Layer 11 of a small transformer language model trained on English Wikipedia (14 layers, counted from 0, width 128).
A neuron's activation on a vector x is SiLU(gate . x) times (in . x), where the dot is the dot product.

Input weights of the MLP neurons that the questions are about. A number n stands for n times 0.0039.
n36 gate: 34 45 24 37 -40 23 -24 -1 25 -23 -37 -1 8 41 -14 -4 6 16 -10 -2 -16 -2 11 -33 6 4 6 -81 -8 -29 4 40 -13 8 7 -18 6 14 -33 10 8 -2 0 17 12 5 35 9 4 11 -16 -14 -41 10 -48 6 -24 -8 -25 48 -21 45 -5 6 6 55 1 -12 -10 -14 -6 -8 -35 10 17 9 -18 21 31 -12 21 -61 49 20 -2 -9 -30 -35 52 79 -24 24 -9 0 7 -30 -24 -13 -16 12 -38 -21 4 -5 6 -1 14 -26 -2 -24 -20 -7 5 -11 -5 44 -46 46 -23 -61 -94 -1 -36 -2 6 -4 20 71
n37 gate: 13 -55 16 -17 30 32 2 48 -15 6 23 9 -6 3 24 -49 10 -6 14 34 -35 -31 -14 17 -13 -39 10 17 -16 13 4 -9 -27 -26 25 26 20 -34 -2 -27 25 -40 -27 -25 -8 29 -20 0 -2 -2 7 -8 -35 -5 44 -11 18 9 -29 10 -36 43 -11 -58 39 -6 -42 7 -11 25 17 12 5 -31 -44 19 -41 14 -37 28 -33 -5 35 -53 -16 -70 22 35 8 20 28 11 -18 29 -21 5 -31 -1 -34 13 -28 -3 15 4 -21 14 19 -30 11 36 -7 -35 -13 -1 -32 34 -33 -5 6 -22 18 -30 -23 -31 9 -26 -1 -55
n55 gate: 50 15 13 17 -9 -23 -19 -26 0 -4 11 -9 -6 -33 4 -46 33 -22 36 -28 -17 2 -28 -17 -14 7 -7 23 24 22 38 -54 -11 -34 4 13 16 35 23 21 -12 0 -20 -7 3 12 48 39 29 3 -12 74 35 -6 45 16 24 -6 19 11 22 -6 45 9 42 -15 -17 -6 5 4 -5 28 -7 6 -28 32 -15 28 28 -25 -11 -51 25 2 18 -12 -27 -21 -3 -11 13 16 -1 -5 -6 -17 57 36 -5 14 40 22 22 13 13 37 39 4 27 -2 -8 35 -16 17 -33 -34 -20 -29 0 -25 -50 -56 -20 34 -48 17 4 -25
n67 gate: 12 23 -31 -5 23 4 24 -36 -44 -52 -24 -23 -14 -9 12 -5 -36 -13 -10 42 -17 -25 -26 -2 0 -20 -11 -24 21 9 -14 -44 -26 -30 3 6 -19 -15 -29 18 23 -27 38 -21 -2 16 -51 31 -8 44 -15 -29 -18 9 -44 -16 -4 18 31 8 14 24 -35 -12 36 -12 -14 13 -41 -16 7 -8 -1 -5 -14 -52 42 -21 11 0 -3 -54 -13 0 -8 -6 17 7 -16 39 49 25 33 39 -7 -29 -2 16 -46 9 -7 -2 4 -55 -51 17 -27 23 25 2 -17 5 13 -30 34 9 -6 13 -29 -7 26 -37 1 -7 39 36 32 -36
n92 gate: -15 27 -33 -30 -20 13 37 27 72 -33 -6 -14 14 23 -8 60 3 -9 -47 41 16 50 18 18 -16 21 11 11 36 5 -6 17 41 62 17 -11 -5 7 -34 20 -10 -20 -21 17 -27 19 24 19 8 12 12 -15 -26 1 47 -4 40 24 19 -48 40 -35 24 28 20 -10 45 6 -23 20 0 -53 5 19 5 2 45 49 -12 -28 31 23 19 25 8 -53 50 -16 38 -17 -3 -26 9 -40 -9 -3 -27 32 25 -18 -43 -41 -4 -11 -31 -8 -8 25 7 -20 30 -8 -16 -14 -1 -5 -28 7 1 16 15 -23 0 23 -7 26 57 -37
n135 gate: 17 11 55 -21 -4 30 32 21 13 -33 16 18 -12 36 31 42 11 -26 -55 -3 18 -6 4 -3 51 54 34 4 -21 -30 -4 9 20 24 17 -14 -25 31 -31 -33 -11 -20 -13 -21 -9 3 1 -64 -8 -36 35 14 1 -8 -36 -41 -11 55 -20 59 6 9 16 7 -5 -25 -16 -31 -49 27 -71 -16 -17 2 -19 -27 -70 -14 15 8 -27 69 -31 10 29 -25 -14 1 -13 -29 3 56 -67 -1 9 -30 53 -12 24 -22 59 -21 28 26 52 -5 15 8 -29 20 2 8 -16 9 12 16 7 -26 -4 -21 22 -8 -1 27 -10 -16 5 9
n172 gate: -26 14 29 -71 4 -34 -33 -58 6 14 16 -31 -33 16 -33 -30 25 -6 -45 29 -24 48 14 24 47 -50 9 17 38 -71 -26 10 15 -8 18 11 4 -17 -5 21 -3 7 -12 -30 -16 47 10 -10 -7 13 9 -5 -5 -26 -26 3 20 -43 -24 -31 -46 -16 46 -22 23 -1 6 -4 12 -30 13 52 8 10 -3 33 -26 12 -35 -11 45 32 -30 -3 31 2 26 -36 -13 -57 -13 43 9 -7 10 21 20 27 -8 10 7 12 -33 -25 -18 42 3 10 -53 38 -26 0 37 12 -3 -41 -3 29 -34 -9 7 -26 17 12 23 28 -37 -19
n237 gate: -17 -35 15 -15 17 58 7 5 27 -6 14 -14 -16 2 38 17 30 -27 -3 -8 25 6 0 -18 51 19 -24 29 -5 -8 47 -44 -1 17 16 5 18 -41 -16 23 0 -38 -45 15 27 13 2 18 -22 28 3 -2 -26 30 48 -40 8 -5 -18 10 -10 -2 -19 -9 38 40 38 37 36 -38 30 12 1 7 -5 20 16 45 24 -31 -7 9 32 40 -4 76 -11 33 -34 -12 -40 -25 -4 -13 -16 10 -2 -22 27 8 -5 -25 -33 19 -63 -3 9 8 46 -43 -2 -14 9 22 4 -12 1 -39 -13 -19 -17 -13 -1 -51 8 5 6 -46
n254 gate: -19 -39 -2 20 -7 -5 3 -22 -10 1 -46 9 -23 14 -19 -25 -12 9 -10 34 -19 12 -10 1 -12 25 35 -14 -24 32 21 1 32 -3 -16 7 -4 64 -26 26 -16 6 13 15 11 11 -4 3 -16 42 -12 -2 -26 13 25 -15 -21 24 -11 -39 23 7 6 21 4 2 29 7 2 -8 7 21 39 -43 -2 29 66 -5 14 23 0 18 -8 75 -13 -15 -44 -47 19 -22 20 40 39 -11 -5 -3 -6 -39 -77 -15 -12 -33 -4 20 39 3 -58 48 10 -5 -7 13 -2 -18 1 -15 22 2 -32 -58 -12 8 1 -33 -7 19 4 -13
n36 in: -54 -21 -37 1 -5 20 -18 57 -44 -18 11 45 51 -6 32 8 44 -24 -9 -16 -6 -9 -10 -8 -6 -13 12 -31 28 8 7 27 10 42 21 -11 3 -8 13 41 35 -6 10 26 23 -15 -28 -6 -16 38 -5 -16 -30 -10 10 8 3 -13 45 -29 -18 -30 -37 -29 -33 43 -49 29 33 -2 -2 2 57 52 31 -21 -2 46 6 -40 -10 -58 0 -9 -26 31 15 -17 28 6 35 -2 -3 7 11 20 -12 7 22 42 -52 2 -3 38 -15 6 8 -18 -27 -6 -10 -49 30 66 -34 14 -34 41 -12 -28 1 -25 -14 -2 -47 48 4 56
n37 in: -7 -29 4 -9 27 -34 -16 16 29 -4 -7 7 28 -4 19 -8 -29 -1 54 65 16 28 34 5 -42 3 -51 -28 -22 54 27 -11 -4 -57 19 -14 1 -29 -43 7 31 -10 25 -26 -51 27 -11 16 -2 -62 -20 -50 11 22 -44 28 -12 -1 24 2 3 11 12 33 54 -60 -12 -39 -32 31 -26 8 46 -18 3 5 -1 25 -6 11 40 3 -8 20 24 -23 7 -32 -30 21 -35 18 5 7 -20 7 12 -22 -14 23 2 -26 5 -55 6 76 21 29 -47 -21 -16 22 37 -11 -2 6 25 -13 39 -29 -5 2 25 -3 5 -5 19 43
n55 in: -31 -13 -9 2 -44 50 34 -17 0 -27 -9 14 -17 36 -22 16 34 20 24 5 -13 73 1 46 -12 32 -41 42 54 54 -6 16 -29 10 30 44 7 -23 -13 -12 14 9 -18 -9 -20 17 1 42 -13 -5 -57 62 15 -33 74 -12 7 51 -6 20 -4 9 1 6 3 23 29 6 38 22 -18 7 -17 25 -27 23 2 10 15 15 6 16 26 -3 -25 -17 32 25 -15 -21 -19 -7 -42 -44 -62 14 -22 -5 22 -38 6 -15 22 7 22 -7 21 14 7 39 -3 14 -24 4 -15 -2 -3 -35 -9 -13 14 -30 -1 -2 -39 -50 -2 34
n67 in: -26 -8 -21 -33 3 20 31 -28 2 23 -4 9 1 18 -27 -50 30 10 -20 -20 -30 21 -4 -14 -16 -12 5 22 16 6 -37 2 56 -20 -21 9 24 0 -21 10 7 22 27 39 -34 13 -3 25 3 7 1 58 3 -1 -15 11 35 7 0 20 -18 36 95 -6 -27 -1 26 17 32 3 75 -4 -3 32 -14 -7 53 2 -7 -25 -12 1 7 12 0 -4 -26 57 39 -34 -10 -23 66 18 1 -2 4 45 -30 -7 37 32 -13 17 -25 -6 34 33 -12 -78 30 21 -7 9 46 13 20 17 -18 -36 1 5 -22 -2 -20 -33 -2 -31
n92 in: 51 23 -23 -57 25 -27 -32 -2 13 -21 25 -30 34 7 -45 -73 -17 4 23 -8 -4 16 5 2 -5 -50 -13 -46 12 16 -28 7 -2 -55 -10 22 35 -19 7 -10 -3 -11 49 22 8 58 5 26 40 49 20 26 -7 -23 20 -23 41 -54 8 -2 68 -31 31 18 26 14 -3 57 0 17 9 13 25 -30 39 67 27 -31 29 15 -10 -59 -6 -48 5 17 14 -6 -12 35 9 -44 10 -31 -21 40 -39 27 4 13 -26 -15 29 21 -5 34 -43 -6 4 35 -33 -7 -38 -18 4 -33 -19 -29 23 -2 0 15 -9 -2 -24 -12 12 -16
n135 in: 54 3 15 52 21 80 19 -62 -40 28 18 14 20 -52 -8 9 -31 28 59 49 -4 -16 31 -19 -12 -32 -6 27 -8 8 -7 44 47 -13 7 28 10 -25 41 10 29 -16 -72 -8 -14 -39 18 6 -9 -10 27 -30 51 -7 6 -52 -32 46 4 73 45 7 1 -15 -15 -19 -34 52 4 -5 10 18 -24 20 10 -13 -38 4 36 11 -6 19 -22 -8 -61 28 4 35 -60 8 2 -36 -14 3 -16 60 0 29 27 27 -27 14 -38 37 -9 -22 -8 44 11 -7 42 -28 -81 -47 10 -6 -16 11 0 -21 -18 -14 47 -17 -32 -10 -9 11
n172 in: 21 11 35 -18 -19 8 -50 -35 27 -1 5 -3 19 11 -34 -31 6 29 -1 -14 6 -19 9 -19 6 8 33 15 -19 -7 -33 -14 -8 2 -7 -17 59 -12 11 48 -1 11 15 2 -29 -14 24 4 -6 10 9 18 -24 -50 21 -40 -30 -9 -10 -11 -37 -13 24 -3 27 -7 14 -38 -21 -26 -6 -13 7 -50 -1 1 -44 -9 -12 -35 -28 16 20 26 0 55 -30 -36 -29 7 10 36 0 -35 -4 -40 24 20 8 8 3 20 2 46 -34 57 -19 0 -24 27 25 1 -15 -31 -40 15 -56 16 -3 5 0 -46 11 8 7 10 -26 -5
n237 in: 65 3 41 17 -32 17 -2 -22 -21 2 45 -1 -45 -21 42 -5 -5 -67 18 -14 -10 15 -13 -1 24 -6 5 0 25 15 25 -4 -2 -10 -65 -9 -18 -40 -29 36 -42 -22 -35 -3 20 -8 21 26 23 -24 3 2 44 8 33 23 0 22 -29 -10 -23 3 16 -5 -58 -6 -18 -5 32 -20 -7 43 -6 -27 53 -30 -4 28 -15 -28 -23 -5 14 15 25 13 50 -3 6 -7 5 20 12 18 9 -17 5 19 -14 -34 -21 25 -12 -13 -5 -24 -1 -2 26 9 -28 19 44 16 -23 -44 6 -19 2 29 9 70 4 4 -28 -25 41 -8
n254 in: 2 10 -43 -15 -23 -7 35 22 23 46 -15 -17 -12 19 13 -29 19 32 -38 25 -15 29 -19 -5 -22 -61 -32 -14 12 21 -46 -4 11 32 20 -13 32 7 -8 24 -36 5 -32 -13 -27 4 -17 -19 46 -15 -54 28 -26 -30 -13 60 -5 -9 -3 1 -27 42 -45 53 -26 15 -42 -48 -55 37 3 -32 19 -20 -6 44 9 31 5 -31 3 -38 1 8 16 4 -8 -12 17 17 -43 -21 42 -39 -28 14 -6 33 -2 1 28 -26 15 -1 -42 15 -46 56 4 6 -15 -35 11 0 13 -4 1 41 -46 -26 -8 -9 -2 -16 -13 21 -3 -20

Each question shows a token from some text and the vector x that enters the MLP there. A number n stands for n times 0.11.

"ad": 19 -23 16 -1 3 -2 -13 1 -1 28 -11 -10 -5 -27 1 -5 6 8 8 -8 -7 21 7 -6 -10 6 -9 10 -3 -3 11 -18 17 -12 -36 15 7 -14 -19 -12 -23 24 25 -2 2 -4 -5 10 -3 18 9 -12 18 -58 26 2 -16 9 -13 17 33 -9 -11 -15 11 -8 -3 -7 9 -7 7 18 -20 -5 7 -19 -13 14 2 3 13 0 19 -15 25 11 -26 5 6 -5 6 -8 11 6 -3 8 16 -18 12 -23 0 25 -24 8 0 -14 40 -8 -1 -7 -17 15 4 11 6 -3 5 -16 9 8 44 8 -12 12 -4 10 -19 -9
Which three neurons fire most, strongest first? n237, n55, n254

"s": 10 2 15 -4 22 4 -19 -6 17 -2 -1 -3 0 -16 5 1 4 8 -17 -1 15 4 -12 14 -25 18 4 16 42 10 -9 -14 -7 -8 -23 -13 -12 14 2 -8 -27 4 16 29 -6 -4 3 -9 -11 -8 4 -16 -22 -31 -8 -13 -7 2 -17 0 14 -13 -26 2 5 -26 11 2 14 14 14 24 -17 7 22 1 10 8 -16 -10 1 -6 -7 -1 5 16 4 4 4 11 28 1 -8 2 -8 6 2 -13 1 -25 18 12 -13 -29 4 21 22 11 -2 -22 4 5 -11 3 12 12 -6 2 31 -13 11 0 -6 36 1 -1 -16 -2
Which three neurons fire most, strongest first? n254, n36, n67

" B": 8 -25 -6 28 -18 -19 -30 -1 -11 18 -6 4 27 1 3 4 10 14 4 21 6 -12 36 -7 -12 17 -3 -2 -33 17 4 4 14 -12 -3 -41 15 -13 -7 8 -19 -1 -7 -22 -28 2 -8 3 -17 12 0 -5 -6 -19 13 2 -28 -10 -1 -6 29 0 -10 -9 -23 38 27 6 10 22 26 -30 -16 6 5 15 5 0 7 -27 15 -38 1 -11 9 15 -15 -7 40 18 5 2 -7 -5 -9 -12 -24 -3 59 -25 -6 -12 19 -45 -2 -13 65 13 10 -3 -32 0 -1 -5 -5 -3 2 -2 0 -8 7 -8 -10 34 17 -1 -24 18
Which neuron lights up most? n36

" range": 54 -13 23 0 10 5 -16 1 10 7 16 -32 17 10 -16 -16 2 -4 11 -3 -2 -22 -22 -6 -25 14 21 15 39 0 -23 8 32 -29 -13 -7 2 1 -14 -6 -15 10 -18 12 -4 4 4 -9 -14 5 -7 -21 -17 -40 16 -4 -48 1 -12 -18 19 8 -17 14 12 -24 -10 5 21 1 26 20 -13 -1 -1 -32 -6 28 7 -4 14 12 -8 8 -4 -17 24 23 -19 -9 8 9 -14 13 -14 0 1 -15 -4 -12 13 4 -5 -11 39 6 13 16 -6 1 -6 14 -11 15 19 -19 -13 0 15 7 13 23 -10 25 10 10 -3 -48
Which neuron lights up most? n135

" last": 26 -33 7 21 -3 8 -28 10 4 -7 16 2 21 6 -32 -25 -5 15 7 -12 -16 -26 -20 -5 5 0 8 11 42 10 -5 -10 -9 -21 -26 -4 24 22 -18 -1 6 26 -12 8 1 17 -5 6 -26 16 -5 -27 -7 -36 12 3 -29 17 -3 5 -3 11 -8 -16 -10 -9 -9 35 10 8 17 4 -39 0 34 6 -11 -3 -15 -13 35 4 -21 16 -1 6 1 -2 9 0 13 9 -18 -7 -8 -12 7 2 17 -11 -4 10 -11 -22 6 7 -44 17 -12 22 -17 0 8 29 22 -19 23 21 23 21 -5 25 18 11 -15 -1 -17 -12
Which neuron lights up most? n172

" made": -2 -2 4 -14 26 20 -8 2 21 -27 -2 6 0 -13 12 -12 29 18 14 -22 11 -15 -11 -9 -4 3 25 8 14 -7 -25 -13 9 -20 -10 4 3 -17 -8 -13 -18 17 -3 15 9 0 19 -13 -5 -10 -12 3 -4 -41 3 2 7 -1 10 4 6 -5 -21 20 -2 -36 0 -3 -1 12 14 3 -26 25 12 -22 1 -29 -3 -15 23 5 12 0 -19 4 22 21 -8 -5 3 26 -10 20 -17 0 -4 0 39 -1 1 -17 -2 3 -9 11 -12 18 -12 -5 33 -19 -4 14 17 -7 -22 4 14 -10 12 18 5 17 -6 9 -28 -7
Which neuron lights up most? n135

"-": 19 -8 5 12 26 -1 -23 -3 6 0 -18 -16 9 -33 -8 16 18 -10 26 -21 -15 -30 -7 4 -16 -7 -12 19 33 -9 16 5 21 -7 -7 6 -1 1 -18 16 -6 18 3 10 9 3 0 -24 -4 1 20 -1 -4 -27 24 -34 -17 11 12 18 30 7 -36 21 -16 -13 13 6 0 3 11 -1 -9 3 -11 -8 8 8 8 -3 16 -5 -5 -29 15 -4 11 5 15 13 18 -4 -10 -7 6 -2 -37 -9 -3 -7 2 9 17 -45 19 -16 14 15 -2 4 19 0 3 15 -13 -9 8 16 38 8 -5 -1 -29 -3 7 2 -16 -20
Which two neurons fire most, strongest first? n254, n172

"mi": 12 -17 -13 -6 20 15 -29 -4 12 -19 -8 -13 15 -8 19 -5 27 -12 -4 -26 7 -15 7 1 -14 15 15 -8 8 30 -21 -36 -46 -23 -2 1 0 -9 10 3 -19 4 -3 0 3 -16 17 -27 -14 -13 -15 -19 3 -23 14 0 7 7 24 3 16 10 7 -24 20 0 -18 5 21 15 13 6 -35 -10 -2 -20 -11 2 -14 5 -3 4 25 -2 1 0 7 11 1 -6 40 2 -22 -10 -12 11 -18 3 18 20 8 14 7 -5 18 -7 9 14 9 -6 17 6 -8 16 8 -2 -31 -9 18 0 -2 5 5 11 12 12 -35 12
Which neuron lights up most? n55

" (": 1 6 31 30 -8 -15 -43 -15 29 10 -16 10 36 -19 2 -2 3 -1 7 -11 -2 -12 -29 -7 -17 -11 -27 18 25 21 -25 18 5 -4 -10 25 3 -15 -13 9 -13 -30 7 4 11 -6 2 -24 -5 -1 12 0 20 -5 -6 -18 -21 15 29 13 -2 -4 -12 5 -14 -10 4 -10 -30 8 12 -12 0 5 5 29 17 13 -20 -8 24 -23 -14 1 -19 9 16 12 10 4 7 -23 5 -28 1 -15 -20 -23 -5 1 4 7 9 2 24 -10 42 9 2 -6 -23 16 16 8 8 -22 21 10 34 4 16 14 -18 -14 -2 2 4 -8
Which neuron fires most, and how strongly? n172, at about 0.26

"N": 10 -1 5 17 -6 4 7 -6 -18 16 -62 0 2 16 -6 7 4 -2 -1 -18 15 -34 -18 -17 -22 -4 -13 11 24 -36 0 -19 29 -30 -29 14 24 1 4 13 -9 11 -15 -1 -23 14 -4 -15 1 3 17 4 16 -23 20 0 -48 1 11 -13 -17 -14 -2 -3 -1 -2 -3 -10 1 5 10 -49 -2 -13 10 -2 33 26 -17 -17 22 -20 -2 5 -22 17 -6 15 -22 -5 21 -39 9 -1 -8 -7 6 -11 27 -21 20 17 15 27 -12 -20 11 38 -1 7 -15 11 18 24 24 -7 -3 1 3 23 8 -5 1 -5 10 26 -8 27
Which three neurons fire most, strongest first? n67, n92, n37

" down": 6 -28 11 15 18 9 -54 5 -13 14 21 5 7 -6 -27 2 -10 28 9 -14 10 0 4 6 -25 -1 -4 4 75 15 -3 19 4 -25 -29 24 -2 -22 -23 -20 3 10 1 14 32 15 -7 12 13 -3 -1 5 -27 -10 -5 -10 -9 31 0 2 16 15 -31 12 -5 -22 0 25 0 22 4 -29 -35 -13 -8 -14 -9 19 -4 -17 15 17 9 22 11 10 -18 38 12 10 -11 6 -14 -17 4 -2 -9 5 14 -34 9 -8 -28 -9 12 -17 12 4 -15 6 -7 6 -5 6 12 4 2 -5 29 -10 30 -15 -9 9 10 -4 -6 -40
Which neuron fires most, and how strongly? n36, at about 0.67